Layer 7 of a small transformer language model trained on English Wikipedia (17 layers, counted from 0, width 128).
A neuron adds its activation times its output weights to the MLP's output. To switch it off is to set its activation to zero at one token and run the rest of the model.

Output weights of the MLP neurons that the questions are about. A number n stands for n times 0.001.
n55: 118 23 4 -153 -139 148 169 -33 146 -203 50 118 -22 -67 -164 164 -181 24 -4 138 -214 -316 -157 120 175 37 91 55 19 -47 58 -91 173 89 -172 -60 140 83 -40 -214 69 -65 70 32 76 382 -253 8 58 61 -121 170 -110 -76 132 39 -8 -91 11 159 243 -95 -58 -8 -9 -91 139 -115 0 217 83 168 -73 -232 -104 185 -190 -112 -143 91 -61 19 -26 -119 -138 -32 -4 -132 25 -209 -23 -186 198 4 64 252 -58 73 -50 52 347 -158 -31 90 -15 -173 24 106 -104 88 -185 -128 -146 23 -55 -167 166 29 -127 165 83 152 -134 -117 194 -44 -31 15
n72: -81 -88 136 -189 98 233 -108 -86 96 50 -15 7 97 -160 45 63 -32 21 -44 -95 71 203 -13 -84 -124 29 -31 -165 -135 -194 -20 243 118 173 -110 92 -152 142 -45 27 -27 10 78 -110 10 131 99 3 -20 98 -151 -59 13 -35 -17 -17 123 -30 68 -129 109 244 -157 -246 -204 28 -115 214 85 -64 102 -127 71 -44 221 47 -14 -55 -14 -41 -104 -156 -12 -18 34 18 -14 -23 57 -50 -109 -174 -103 29 181 29 -6 88 47 -91 76 -275 -88 54 -139 237 -103 -156 -46 190 -202 174 -52 126 290 -98 147 84 -80 238 -94 -97 -62 -39 177 -7 24 30
n121: -78 -44 -41 90 7 214 -151 -83 195 16 91 13 102 94 31 -69 32 -131 44 3 -127 -64 154 155 38 -123 -188 72 84 -21 -44 87 -181 -52 -38 42 -277 51 22 57 53 -191 13 -91 -73 -36 101 -232 -129 241 82 -74 -13 35 -116 193 -41 -57 258 83 32 -125 -58 0 -255 -186 108 -66 55 -41 -25 -73 201 -132 13 -116 -75 -170 187 -10 39 162 46 205 135 57 135 159 192 -133 26 33 112 -7 -206 -120 10 -212 63 -97 169 11 64 92 -178 102 112 -10 -65 66 85 -149 121 -49 -22 133 -110 67 -54 106 -124 -113 86 -18 85 -28 10 -120
n175: -101 176 -199 -115 26 98 41 -116 4 166 132 72 -7 -41 -84 -30 -60 -4 90 25 75 262 99 -248 -55 -52 172 -84 -63 174 -72 -70 166 -195 -51 -24 -294 -109 45 18 222 -36 104 -211 4 51 -105 -22 138 -108 143 -170 36 7 153 291 66 41 -118 -30 -4 98 -175 19 169 -148 11 64 12 -44 -116 30 -284 87 152 85 -91 -222 -149 -146 0 148 -114 100 43 -172 118 -7 98 -39 -21 74 -11 69 160 163 -58 198 215 -175 122 -145 -40 -75 198 -204 -45 124 -206 -75 -140 -25 -7 11 55 52 -111 -196 116 38 -11 -129 -11 -38 167 -26 133 82
n179: 0 -124 7 -120 -250 -91 -64 -39 103 -236 -8 135 18 -117 -154 14 126 238 -98 19 128 88 -70 -118 80 135 -125 61 89 12 114 85 352 -77 177 -205 80 41 -72 90 105 -90 7 115 -67 -69 -85 -72 -57 53 -165 4 -30 195 -223 -76 236 -64 29 121 -182 21 -53 84 59 81 -42 133 -79 -28 199 220 40 -61 -87 -26 -233 23 -171 71 -149 0 107 -287 -4 64 -290 245 -35 -179 -155 -235 302 -136 29 95 125 144 -35 -4 163 -64 155 96 -66 63 -154 -115 -142 43 24 -34 31 66 62 66 -24 108 89 -91 -244 60 62 -59 194 -177 38 302
n195: 83 -130 187 143 89 -70 108 -72 74 -84 -151 28 88 -20 6 12 13 -67 -182 -112 -171 7 65 -51 -58 215 -16 133 -91 69 -6 -7 -47 -247 -32 65 131 3 70 -86 48 -89 49 -87 -149 -24 72 -115 84 130 191 101 -110 -75 122 119 84 39 -34 171 48 -65 -127 67 249 -193 -51 40 171 21 31 -133 -188 48 67 22 142 -16 -6 165 -105 42 40 -65 -92 91 -59 44 -84 28 22 -82 126 -14 99 92 21 3 65 -164 -141 98 42 105 147 -143 -23 84 -89 -7 130 -177 23 -106 -203 -114 98 158 -147 57 -147 0 39 -147 183 -276 -86 -161
n254: 3 -54 -94 -79 -235 -49 51 -71 42 32 -12 -122 -182 -89 55 -7 90 -193 -4 -58 -90 -72 130 -46 69 14 -15 -15 72 26 94 -19 36 -17 106 112 273 -329 327 39 -72 -100 190 -264 -50 132 203 112 -127 119 117 253 -142 -24 103 -178 -25 69 -35 48 -73 85 120 -30 177 15 -61 49 4 -37 39 -60 61 -109 -264 -156 164 -36 -40 88 -146 -198 200 -73 94 -53 -52 -120 37 14 -39 -101 186 206 -76 -330 163 -126 94 4 -59 99 22 58 -109 11 215 113 -38 120 -162 -229 118 -123 -75 142 -99 -175 -23 45 26 114 -15 -11 -29 -60 57 110
n258: 24 208 -148 125 65 -345 51 -39 -158 4 176 -208 76 -95 26 -303 -184 84 -113 305 -4 -75 -94 -58 38 266 -95 76 489 17 -54 -112 75 -154 34 -32 -4 -13 235 -42 -8 -112 -8 -70 -58 5 -86 -327 131 21 136 -68 124 259 -45 -80 -190 225 -48 30 81 118 -104 22 -14 -176 -92 91 46 153 -81 -78 18 97 214 70 110 -160 30 20 -258 130 242 67 113 -13 -159 -37 -149 -78 286 -139 -148 -18 -23 -145 126 163 -121 -190 -103 40 -151 165 78 -192 214 -21 214 308 158 4 107 -135 -50 -20 -88 -139 255 -136 -51 0 -150 92 -156 -144 141 -70
n334: 64 87 -3 17 163 -91 124 -43 -18 75 -75 128 146 223 132 45 -190 173 59 -234 49 -18 41 113 -14 -111 83 -142 -200 -129 -130 165 -90 -24 75 -20 70 116 -17 278 -208 3 -84 -216 176 204 56 -119 -56 125 -53 -111 38 108 -213 -46 -42 -82 228 -101 -56 -16 98 -66 -136 0 -56 -105 199 148 -116 -65 4 -211 25 -100 -49 -187 99 191 97 -143 166 30 -101 103 -143 -72 -79 128 -44 -8 173 -274 101 -101 -43 -38 7 61 -75 -7 73 66 82 7 -29 -147 122 -254 -26 -42 104 -99 188 -51 -48 50 49 -73 172 -17 118 26 -63 73 0 -307
n397: 0 -31 61 58 35 79 -35 -55 -151 60 -15 -102 49 -21 157 270 -14 111 -55 -17 231 -50 103 -136 -55 72 -21 -59 85 63 130 -103 100 -112 170 -196 -285 22 111 -41 180 157 147 50 75 -148 100 24 -97 41 -35 69 270 67 -50 3 -121 -12 20 -53 66 -166 -199 32 -95 -151 14 177 60 -174 -55 156 198 52 168 -118 7 48 -169 -93 7 267 174 -91 -31 -14 25 24 70 64 37 -107 -10 4 95 -26 122 133 -38 -56 -32 -325 -7 -109 261 72 -111 -121 -182 -57 111 90 -98 137 -79 -49 -90 147 -153 -65 4 -54 -80 -64 -103 7 41 -236
n407: -47 65 84 41 -54 -65 -26 -91 204 -34 -37 -127 -53 -117 -35 -45 116 -116 -7 -117 -76 -248 135 174 193 -63 -246 200 215 -46 35 0 -105 -87 148 -64 93 -30 142 -65 76 -41 43 33 96 -63 -101 -76 59 -34 -84 -96 24 126 187 -170 98 -97 36 -128 44 -222 -37 29 12 71 -107 -157 155 -107 226 104 -44 -153 118 -136 -105 -66 143 -124 -74 21 282 4 59 -113 -220 -20 32 34 -112 -74 136 -18 188 83 238 73 -129 68 -238 -36 -214 179 81 -18 209 -17 -23 129 -18 24 14 304 72 3 -84 -128 -137 101 78 24 -49 62 139 -72 -216 31
n447: 114 -29 40 -149 -141 228 20 -108 49 -213 131 60 -10 -37 84 232 34 274 -146 -54 53 98 174 -234 -105 -121 133 91 93 -139 247 -103 -100 -7 36 -59 24 46 -58 43 64 96 58 -198 64 8 128 122 -155 -7 -297 55 92 97 67 -14 -54 -4 -10 -133 57 -20 -154 -57 -100 -99 -233 -41 63 -37 54 -11 120 216 -147 -95 -101 -148 11 168 30 -111 16 -19 121 23 224 281 107 141 -262 100 -224 -201 107 -93 7 -93 87 0 -81 -79 82 111 -80 138 -22 -32 -176 -111 -101 11 -11 112 67 48 -76 65 -122 -176 -253 32 -37 240 4 -4 92 -18
n466: -10 -10 -54 74 -39 138 -6 -38 -93 271 84 -44 187 24 -303 50 71 -217 105 14 27 -75 -16 98 -99 -33 17 -27 -139 -139 78 -7 -148 -114 -48 69 204 236 -97 -84 -74 121 23 141 -188 -201 292 112 160 -13 141 -23 -37 -149 166 -51 34 30 -175 31 0 31 128 82 90 -55 -7 137 -144 -124 25 -35 -380 34 -10 -53 -205 171 -27 80 -83 -166 -31 -98 -156 107 10 86 13 -13 -175 -94 -195 100 229 -59 -61 37 -13 202 7 -21 125 16 93 32 74 0 -65 -18 21 0 -184 23 148 33 -39 13 123 14 3 -111 -187 74 102 -120 -27 100
n480: -20 -62 -139 0 -167 39 -23 35 -157 129 -27 -78 141 -13 -114 12 -151 -39 -107 -78 -90 109 -181 -115 197 -235 -73 75 164 102 95 -292 -83 -8 63 292 -91 306 -47 -86 0 128 -71 -130 -70 129 105 -37 -8 -62 38 -99 322 58 252 -17 171 84 20 47 84 -9 0 170 -253 85 -162 394 -90 -23 -182 -17 -74 171 -137 -102 50 104 -29 -226 -9 203 -23 -248 -25 -57 -157 -166 -54 228 -20 31 -138 88 -142 131 -210 91 -239 230 4 -113 165 113 20 121 73 -85 -120 313 0 -258 -8 61 -199 195 -244 -4 -26 230 -42 41 152 164 -71 -263 222 -20
n500: -190 -210 -112 -119 288 114 -125 -189 -44 93 -125 28 -70 -94 218 140 -15 270 -214 105 -73 37 14 42 -25 -37 200 -82 66 97 141 30 -28 -51 -75 78 17 227 -94 24 63 -116 -64 154 73 -152 -112 -11 -39 67 -242 -20 -153 43 -121 188 -96 118 47 47 -94 155 0 100 94 14 148 168 0 126 98 55 -37 -181 -106 173 64 -11 -28 7 -180 -74 0 -151 144 22 -177 -290 -33 69 79 -128 -78 -4 129 54 146 109 167 -145 -134 41 201 63 52 51 -66 -166 -51 -131 -125 -99 180 -21 42 51 -89 -100 -26 0 36 59 86 -7 -53 -209 224 -174
n509: -29 -96 68 125 -72 145 34 109 -45 -39 85 -85 3 17 141 108 55 35 3 -99 -10 185 74 163 -30 198 -195 -137 -49 -88 99 -21 19 -112 -61 29 -238 -160 25 105 -7 142 38 -100 3 68 -84 -222 67 -79 -80 79 33 115 78 -137 -237 -104 -121 -65 -82 280 193 300 -214 -54 123 27 58 -78 121 -292 3 -40 70 94 30 -37 153 -159 -28 162 -165 14 -139 -38 92 221 -99 -69 -29 -96 -37 11 70 -16 47 13 89 -41 -41 -262 -60 44 -45 48 52 29 77 -10 -159 197 58 -26 -83 -89 -10 19 -237 -7 3 -144 71 69 237 66 76 33

Each question names a token from some text and the token that comes next. It shows the activations a of the neurons there, in the order above. A number n stands for n times 0.13.

Then comes g, the gradient of the next token's log-probability with respect to the MLP's output, scaled to length 1. A neuron's effect is roughly proportional to its activation times (output weights . g). A number n stands for n times 0.0007.

"er", then "ed"
a: -3 8 2 -3 1 1 28 0 -4 -18 0 1 0 3 0 -2
g: 34 -24 -22 -185 -284 -118 129 3 -284 96 132 3 -102 -204 33 -51 77 -35 16 28 -72 59 -185 -291 -46 -11 9 124 102 -7 -89 -5 -10 -37 -164 -138 64 -91 -27 -136 37 -20 -281 17 -57 -90 -26 58 -42 -131 132 153 -104 -59 215 100 83 33 269 138 -145 36 -35 52 -153 142 256 21 229 -37 -6 78 68 54 118 167 -90 -43 118 165 -89 -63 105 3 -42 -202 -96 -126 -144 141 163 102 -287 148 -182 -168 48 43 -81 157 71 15 125 -277 -94 17 100 163 121 15 14 266 30 95 58 215 4 53 120 154 -6 -8 -222 -187 144 63 -220 32
Which two neurons, each switched off alone, lower its probability most, in order? n397, n254

" or", then " well"
a: -3 -12 -1 -1 -1 -7 -2 -4 9 21 1 3 80 1 6 -2
g: -174 -46 -147 -84 -46 -115 10 237 -42 82 118 -49 -251 144 -121 301 -162 -154 27 195 46 47 118 63 54 -142 -112 -79 77 -57 -261 177 -102 62 -186 -57 -136 67 30 -83 326 73 -9 18 -11 -200 197 113 48 -2 -30 -32 169 -191 74 -17 207 -28 248 -50 -40 -25 98 -19 -6 -208 -232 -84 -117 -108 -16 332 -49 -118 -89 101 97 -18 -62 95 -139 -67 -103 142 86 -67 11 112 72 259 -161 -188 57 9 154 135 -157 56 -81 39 -17 208 76 -84 -90 -103 27 -20 -99 11 46 32 102 -51 63 42 -231 98 -140 80 -63 -9 269 236 -112 -112 -71 51
Switching off which neuron hurts the next token most? n466

"x", then " has"
a: 4 -19 12 5 1 -38 5 -7 44 18 0 3 5 -5 0 2
g: -173 -155 -269 92 -21 68 37 89 -45 38 -203 22 -18 105 75 135 110 -257 -35 -136 58 -67 200 146 108 -177 209 14 -103 -228 80 123 24 -242 -72 87 95 129 107 -39 -10 -109 -108 -46 23 101 -32 -246 -143 126 -75 134 -255 -61 -62 21 229 -142 175 -120 176 -111 158 295 -275 74 22 -54 68 73 -75 123 -3 -235 -81 -4 183 93 39 40 21 0 19 57 -18 -149 -51 164 -10 -197 -117 57 106 42 -5 76 83 -122 -72 74 -271 77 10 -167 -53 39 -135 57 70 113 146 56 -143 48 -26 17 290 229 74 -54 35 77 -34 41 113 -251 61 -197
Switching off which neuron hurts the next token most? n334

"cell", then " to"
a: 0 7 -76 -1 4 3 -4 -4 0 -1 54 -1 5 -20 -3 0
g: 213 73 4 130 206 73 94 -121 -13 75 -228 -116 197 79 67 85 144 86 51 -119 253 -132 -86 23 122 -228 9 -188 89 -214 47 171 92 -182 -15 53 96 -26 122 5 -72 -76 -14 -256 -144 -16 -7 183 35 -81 -53 217 57 156 -288 -44 -136 -139 -227 -30 -64 -238 128 36 181 130 188 230 -239 66 9 -271 -96 44 -124 -79 88 -17 -224 -105 18 -245 17 -50 -77 -51 -149 52 -188 239 -11 1 -102 -60 30 15 -120 136 -20 244 70 101 30 196 -16 -13 69 27 103 159 80 3 12 -4 -74 -119 186 30 -87 54 -206 -34 87 -67 -44 -33 115 -4
Switching off which neuron hurts the next token most? n121

"ling", then " still"
a: -42 8 -36 -1 4 6 3 -6 -2 0 124 -4 6 -2 -4 4
g: 75 -16 -67 -67 -168 -50 -9 -71 21 3 19 24 44 -124 -56 137 -122 25 42 98 111 174 -111 61 7 95 -38 216 -139 -162 79 -82 -62 -97 -138 -56 -129 -162 54 73 213 63 -76 -19 28 299 52 -167 -99 184 24 307 32 129 -287 13 133 181 193 346 -66 -84 173 42 -72 -145 218 -110 1 9 -207 -50 -60 -87 -159 88 26 29 80 -25 150 38 160 -138 -98 208 146 -56 -56 -303 28 -218 149 -84 -19 102 198 -258 38 208 125 30 -19 74 -45 123 -163 -119 -91 -45 -115 51 109 -38 32 55 -137 -33 -239 -87 -25 -31 16 165 14 -237 48 -192
Which neuron, switched off, raises the next token's probability most? n407

"it", then "ive"
a: -1 -1 -32 0 -3 0 2 -17 2 -39 0 5 2 2 -147 -3
g: 30 -49 -13 -29 -24 -74 -29 -347 121 127 -98 4 -12 -264 -314 -9 31 -18 -144 87 61 -244 19 -78 -63 177 -68 33 31 -4 20 -264 29 74 322 13 -176 -32 111 96 -62 -167 51 2 70 155 33 264 155 -155 211 -30 -216 10 86 233 10 -387 -12 -109 40 -77 71 37 53 170 189 -43 -49 4 135 5 -166 68 -57 -152 5 27 -75 29 -99 -30 -15 -28 139 38 -23 155 173 16 31 -27 12 82 201 -183 -16 71 132 214 100 -73 -78 -156 -61 58 134 -52 92 8 -24 -139 225 -254 -128 -86 89 -39 -35 78 -39 72 -187 251 -123 76 -102 160
Which two neurons, each switched off alone, lower its probability most, in order? n500, n397

"o", then "."
a: 0 -1 22 -116 -4 2 4 -4 0 0 -1 -2 -11 6 0 -2
g: 115 22 77 -115 35 -105 -230 82 -125 108 91 222 58 185 -85 63 -58 -57 -287 163 26 60 -282 96 79 -126 31 -95 141 -293 110 -30 -162 -74 55 96 -87 134 66 167 60 192 94 96 -96 10 -91 39 -99 -44 -118 -59 70 -197 -63 43 232 -123 398 69 -12 20 -262 184 -361 -142 80 35 5 29 141 -44 44 -111 85 39 149 -177 61 36 -289 61 -35 42 -110 56 -64 27 -24 159 136 -128 -82 -10 -13 -82 156 -164 -206 169 -70 -113 -116 -179 -118 78 148 -57 -82 30 65 -209 88 -74 149 69 52 -9 -10 142 147 -45 -10 43 43 -43 139 60
Which two neurons, each switched off alone, lower its probability most, in order? n175, n121

"|", then " Pi"
a: 0 1 12 1 -5 74 0 0 -2 -1 0 0 5 -5 -6 -2
g: -74 -48 -165 188 227 65 179 61 127 -164 -14 -330 -149 -146 -121 -77 123 12 -7 -158 -38 98 319 118 -62 80 -62 88 15 67 -128 11 -25 -174 137 -206 166 35 -14 43 57 -27 52 263 -58 -19 90 277 -36 -30 -98 -122 -16 152 46 18 132 -30 -64 154 -217 14 -93 44 80 108 94 184 -56 -96 -216 37 -95 -233 61 195 -50 -57 -173 1 -10 1 209 -174 78 -35 -129 35 -17 126 67 -352 41 -4 224 -116 -75 51 -209 -26 -51 218 -48 -125 4 -118 92 -30 -98 99 16 56 30 33 -19 25 -128 -104 142 -29 -20 -299 0 146 -55 -111 177 249
Switching off which neuron hurts the next token most? n195

"ru", then "le"
a: -9 0 1 0 0 -16 63 -9 3 -1 3 1 -7 2 5 2
g: -207 176 -81 18 -2 48 97 253 -26 -172 -45 -199 -236 -22 -301 -197 -139 -12 -51 8 53 -133 -27 94 227 -22 34 113 -47 4 227 86 316 -103 76 -248 -39 105 17 -11 263 126 127 -166 304 -33 -98 -93 261 -116 -139 150 17 -59 -183 2 -60 88 51 18 317 -38 66 22 -49 144 166 92 -94 -19 119 -34 108 71 -192 -60 16 -68 -89 64 -33 -51 25 -67 -239 28 46 96 -78 32 102 -140 5 103 -231 152 -78 -36 140 58 25 57 -208 -29 -59 61 -82 7 -76 -1 -18 -219 204 -103 7 102 64 -194 174 147 -51 -78 61 -115 -134 62 -140 69
Switching off which neuron hurts the next token most? n254

",", then " including"
a: -2 -3 2 0 26 1 1 -489 7 -14 0 -4 0 7 -1 -1
g: -78 -39 -258 -68 140 -4 -74 84 -181 -104 -121 -42 81 177 59 181 -48 -12 -136 164 27 173 -56 -11 123 88 -70 288 113 -249 14 -34 -189 2 24 -167 -27 -172 -71 263 161 8 39 152 32 136 132 -107 -8 -8 36 -44 49 199 25 -88 70 196 35 284 194 43 -10 -86 82 -2 -23 -61 -162 30 -221 -182 -183 36 -47 -116 -28 -165 136 72 132 33 53 -21 -32 47 -69 -34 -195 -138 -263 -161 208 -315 -148 78 44 -202 86 26 32 -137 43 -87 28 265 -11 159 95 -32 53 31 -101 -156 150 -97 265 165 -55 -226 115 -98 13 -35 65 -95 9 113
Switching off which neuron hurts the next token most? n179

" to", then " represent"
a: -4 -23 2 -1 -7 -1 44 3 3 -2 -1 4 1 0 1 -1
g: 74 -323 -248 -14 -232 -32 -27 44 46 28 -4 139 -32 -135 0 -107 -1 233 52 -15 -107 176 125 56 129 -103 2 168 -72 86 185 37 114 -87 -129 -20 233 -70 148 -60 99 50 182 -83 103 219 181 -31 154 -1 -50 116 -66 -223 -48 125 -216 288 -196 -105 -241 40 103 29 -182 -33 -53 183 109 -72 -15 95 -142 0 -195 -75 103 -94 -5 73 -49 -14 93 -91 -14 65 121 174 -105 -84 -92 -90 -150 140 -64 -1 106 -207 13 -25 64 -98 77 -54 -411 67 172 139 128 -12 102 -4 170 25 67 -117 -2 -8 -11 -201 -24 1 83 131 -110 79 -339 -22
Switching off which neuron hurts the next token most? n254

" race", then " or"
a: -1 5 3 -4 -18 0 4 -7 1 -1 -3 -1 -1 -21 -26 0
g: -145 88 149 84 64 -20 126 220 9 -43 121 78 53 -274 140 201 18 36 219 -66 101 128 -266 -227 -81 -125 61 -137 56 -24 -56 2 180 25 23 105 -211 -56 -265 -82 -195 21 -158 33 -111 54 -119 16 -23 78 -64 62 -145 74 115 119 -35 -81 -19 -80 203 50 35 44 -59 -83 -35 5 5 117 16 -50 -6 -132 -37 -98 226 128 95 -246 -128 35 35 25 6 -6 33 -93 55 74 163 271 -15 -45 59 100 194 106 11 117 -151 -98 136 -229 -23 75 272 -25 -25 -135 204 -189 -4 -344 28 -128 126 -250 65 134 -142 93 32 190 -36 -35 -202 -267
Switching off which neuron hurts the next token most? n179

" c", then "ri"
a: 2 -30 -1 -3 3 1 1 0 0 -10 2 0 2 -3 0 -2
g: 67 -52 -200 37 2 22 165 -110 3 -21 62 -156 -49 158 -425 135 76 -28 83 -156 -188 82 -69 -62 71 100 67 -4 -50 101 192 -207 -60 234 234 66 -83 40 138 78 -156 -197 -82 119 126 -146 -16 26 64 -133 68 -63 202 -79 -188 58 -59 -61 29 -146 -5 -29 95 68 35 -76 154 -94 127 120 -38 -106 105 92 -105 -77 141 -151 -100 -217 41 172 -58 -39 -26 84 -24 -37 161 -58 -185 10 -35 169 -118 43 27 1 -357 -36 268 22 7 50 -317 67 134 70 -21 189 -104 -123 14 60 -106 43 -275 236 -22 -130 189 248 108 -4 15 -67 125 -16
Switching off which neuron hurts the next token most? n72

"on", then " c"
a: -19 4 -35 2 6 3 4 -8 1 -17 -32 -2 2 1 2 -3
g: -16 93 -28 59 165 132 -20 140 119 8 23 71 -446 95 120 -130 -106 131 -4 -57 94 -60 -45 -59 170 28 -122 -136 82 77 -45 -73 26 8 52 -246 -64 107 -76 -46 -166 -242 114 -12 -124 -184 -21 191 73 -247 -35 -72 181 -14 90 -33 -225 -31 -80 126 -87 -9 -97 -81 218 182 108 -22 11 -131 199 182 49 265 -91 -230 37 -52 7 72 -28 -144 -21 228 94 -185 131 -223 104 91 113 18 -137 155 22 -73 -101 22 -193 -149 -61 -4 94 49 209 -96 45 7 145 -332 -36 -134 -141 161 115 104 -130 60 46 -75 208 -62 18 -11 127 192 -79 10
Switching off which neuron hurts the next token most? n121

"s", then " and"
a: 3 -18 0 2 3 -16 0 0 -1 38 69 -12 3 -2 0 0
g: -49 -85 178 -27 30 66 231 -92 34 218 172 -253 4 -21 -61 -152 -68 178 69 -155 161 56 84 -7 137 -158 117 -35 135 27 -246 -70 39 -62 -79 -27 -56 -99 -292 199 -93 -53 24 20 172 89 285 201 -124 17 79 -81 -72 75 100 121 -167 -171 87 -121 372 68 -23 133 -83 253 172 -96 -51 -145 -18 19 -45 -203 -203 -47 56 -40 264 64 -4 -40 -126 79 21 -84 -48 -70 -16 87 -141 125 -77 -83 3 -23 -93 -75 204 -103 -140 -90 171 154 -74 -319 -101 -19 -47 29 56 181 264 -54 47 -100 34 7 -133 74 -97 128 -6 -72 13 -209 -100 -5
Which neuron, switched off, raises the next token's probability most? n397

"le", then " sp"
a: -20 5 0 -6 1 -50 -1 -4 -3 -12 4 3 0 -4 -7 42
g: -218 -72 54 179 -176 -72 61 -218 85 226 -16 -177 -26 96 -18 -247 33 -139 95 105 36 104 -39 -144 -117 -56 182 180 99 57 -133 -31 150 -247 88 -280 -16 -39 82 23 52 -326 127 -5 -294 16 -150 -18 21 25 4 -107 -31 -25 56 42 -133 87 -208 -138 -55 9 -11 -14 64 79 171 -159 -147 -14 96 150 -135 -80 76 133 -97 -29 116 -22 149 -184 -11 150 -49 154 43 13 -75 186 75 102 -80 158 31 -37 65 -28 69 129 -42 85 102 -67 206 -312 252 -38 61 102 96 47 23 108 -104 -51 -356 190 103 229 -174 129 -111 -46 -24 70 79 -3
Which neuron, switched off, raises the next token's probability most? n509

" wh", then "et"
a: 2 8 0 5 4 -4 4 0 0 0 -1 8 35 4 2 0
g: 46 24 -64 -133 -70 298 -35 -22 17 -122 237 127 95 -105 -29 50 -136 78 -145 -72 -3 157 16 156 48 80 -121 -182 -68 192 122 -131 169 83 107 50 59 182 198 224 -30 -154 86 178 180 102 -88 -100 35 100 -130 164 7 -15 -245 192 44 -12 36 94 -75 171 -192 137 -233 -214 139 -27 -125 -154 166 -140 40 -42 -40 146 34 -86 -4 128 -13 -82 -27 -76 29 -252 -171 -117 93 -119 -186 75 54 28 102 -179 142 -107 -344 -129 155 85 59 56 81 148 -32 231 -90 -44 -262 35 90 190 -116 -65 -48 -144 -140 46 -159 -60 -143 -94 34 -32 2 49
Switching off which neuron hurts the next token most? n72

".", then " $"
a: 0 -7 6 -1 48 2 0 -270 7 9 1 -4 1 6 -2 0
g: 14 -135 -8 -64 25 157 166 0 -1 48 -16 51 -116 2 146 -26 137 -146 69 -18 -87 53 -11 126 -40 -101 -256 62 -318 -96 216 14 -38 -189 -16 18 194 137 39 -5 -250 -59 -18 63 234 -71 -163 154 66 97 185 -23 229 -10 71 67 -124 -168 14 -178 162 208 -135 -121 -170 -125 25 -115 -41 137 -90 226 -307 -22 -66 206 -234 26 177 -191 181 -106 -94 6 -129 -276 105 -41 93 63 132 345 -102 -53 266 34 18 -135 62 113 -91 -141 117 28 -122 -133 -77 67 -17 -35 32 -152 -103 -29 62 72 -70 16 72 -68 49 141 -42 35 -39 148 158 -10
Switching off which neuron hurts the next token most? n258

" of", then " all"
a: 2 -3 5 -11 4 -2 -33 1 119 -3 -8 1 1 -6 0 -7
g: -117 144 -57 45 -136 55 -54 -139 -21 -120 88 277 154 -50 5 91 90 -115 -55 155 118 141 -70 -96 -128 32 -30 212 -51 17 -16 98 85 -168 -299 31 -39 -1 41 310 6 59 -46 -49 4 51 -266 27 31 28 144 111 9 -239 110 110 -179 59 -55 -36 20 98 95 -224 -21 188 128 -72 -69 32 -31 360 -228 123 173 -205 -192 122 -165 -93 -7 -13 -44 -5 -47 -17 138 87 -7 -69 -169 55 121 -19 -26 -75 104 -231 -35 -163 -100 310 166 11 -47 164 -90 153 -48 22 56 -67 -284 -19 -11 18 -121 194 -11 -328 12 193 15 -6 7 -58 96 -144
Which neuron, switched off, raises the next token's probability most? n334

"en", then " her"
a: -7 8 0 -3 1 -28 -1 -1 0 31 -56 -81 2 3 4 -5
g: -206 -24 315 -23 117 -58 -136 90 95 -49 -82 -44 -110 -45 39 39 73 77 -183 -189 122 -24 -106 84 -240 -84 -189 -20 62 112 1 -92 113 -111 70 -26 -143 -27 127 -153 20 -153 -104 18 92 90 56 51 270 -213 151 -397 63 156 -92 -9 99 -77 -55 24 -46 63 54 -37 20 9 292 -38 -69 -2 236 133 -23 -100 207 154 -127 -161 -21 -33 -224 -8 39 32 -46 -146 -243 4 -205 1 48 -45 -11 -52 192 -87 110 -180 17 -332 76 83 17 140 148 -117 41 109 -49 -223 164 -84 -52 67 95 -98 142 134 164 20 -84 116 237 90 117 71 172 -36
Switching off which neuron hurts the next token most? n447

"s", then "elected"
a: -1 3 9 -3 0 -15 -29 -4 2 5 0 -3 -30 -1 2 0
g: -85 105 -109 -87 -152 -48 -288 171 62 -142 -136 -62 49 130 64 128 -19 -128 -94 99 244 113 51 -149 180 220 -103 -125 87 116 -130 -207 -38 24 -243 372 175 55 -30 206 129 51 70 81 56 -16 220 -176 45 82 -73 2 22 201 187 147 -153 -154 -115 -199 15 -80 -120 44 82 -32 -260 -28 -125 -57 -196 95 -158 15 -87 -175 161 177 -60 -135 -76 36 47 -43 -90 30 61 102 157 -88 73 -36 -58 -31 29 153 28 -35 -88 50 -223 6 29 25 -236 103 102 220 -5 -131 -95 287 -7 27 77 172 17 -50 -72 37 75 62 -248 69 -9 -96 -141 23
Which neuron, switched off, raises the next token's probability most? n466

"ations", then " of"
a: 3 0 2 -2 2 7 -4 -3 -27 4 -2 1 0 42 1 1
g: 151 -113 111 -37 27 -132 154 30 -34 95 90 26 -151 -118 100 -232 -84 -29 -131 4 -184 39 5 42 2 172 -1 -154 93 113 10 75 130 -115 116 114 -84 31 -29 56 -9 -74 60 136 184 57 4 96 -87 84 -52 -228 127 -112 -431 124 258 -1 22 -61 18 -130 -422 -132 -154 119 -291 153 213 11 172 -38 59 248 -57 -75 -90 -171 -63 -15 -14 37 -24 76 -228 -128 93 -1 21 229 106 37 -42 115 158 117 -88 56 64 92 64 -254 50 51 199 122 60 66 68 141 -111 20 -47 15 -322 -221 -11 -24 16 59 -38 -34 22 -13 -8 -38 -221 99
Switching off which neuron hurts the next token most? n480

"?", then "\n"
a: 0 -29 1 -3 4 0 -3 5 4 48 -1 0 1 -1 -3 3
g: -4 116 -43 34 -6 195 -201 28 -82 165 -225 4 -129 -54 44 85 -90 64 5 -22 -176 -2 54 114 -140 77 193 242 197 -10 -145 -57 -7 247 167 168 124 122 19 -166 -10 -201 45 98 -92 -161 110 -116 83 -78 -193 0 67 -207 84 232 -40 -42 69 -143 -143 -273 191 24 -164 96 -151 249 86 18 -240 -99 -105 58 82 -340 -110 -52 41 -115 -46 87 -15 44 -3 26 -78 9 108 9 -134 -5 29 203 -167 14 202 106 51 81 -79 -132 -9 268 110 54 -3 -185 -49 -58 101 121 17 -161 55 -16 59 157 21 -226 64 -17 135 -207 35 30 169 -241
Switching off which neuron hurts the next token most? n397

"ma", then "ker"
a: 6 0 4 4 4 -47 1 11 0 0 3 4 6 -7 1 -3
g: 37 9 45 -127 -159 7 -406 28 -4 133 92 -81 110 -43 -222 447 24 -55 36 -104 -74 -49 138 149 -352 -93 235 145 82 137 -29 -39 68 105 -64 105 42 3 37 220 122 105 -45 -81 212 -149 -127 -82 132 -186 91 -259 4 -50 -29 -47 242 -52 -108 144 -138 22 76 108 141 -59 -59 -91 84 -112 127 121 14 59 109 58 -29 -160 49 -187 31 -161 -84 -13 197 -45 170 -9 -57 41 13 60 105 -55 -4 146 172 -145 35 -78 -188 -87 -3 -20 -127 -96 -26 47 -148 -160 37 89 -5 181 183 -133 -96 11 27 -75 -106 -56 285 -58 36 -198 7 -143
Which neuron, switched off, raises the next token's probability most? n258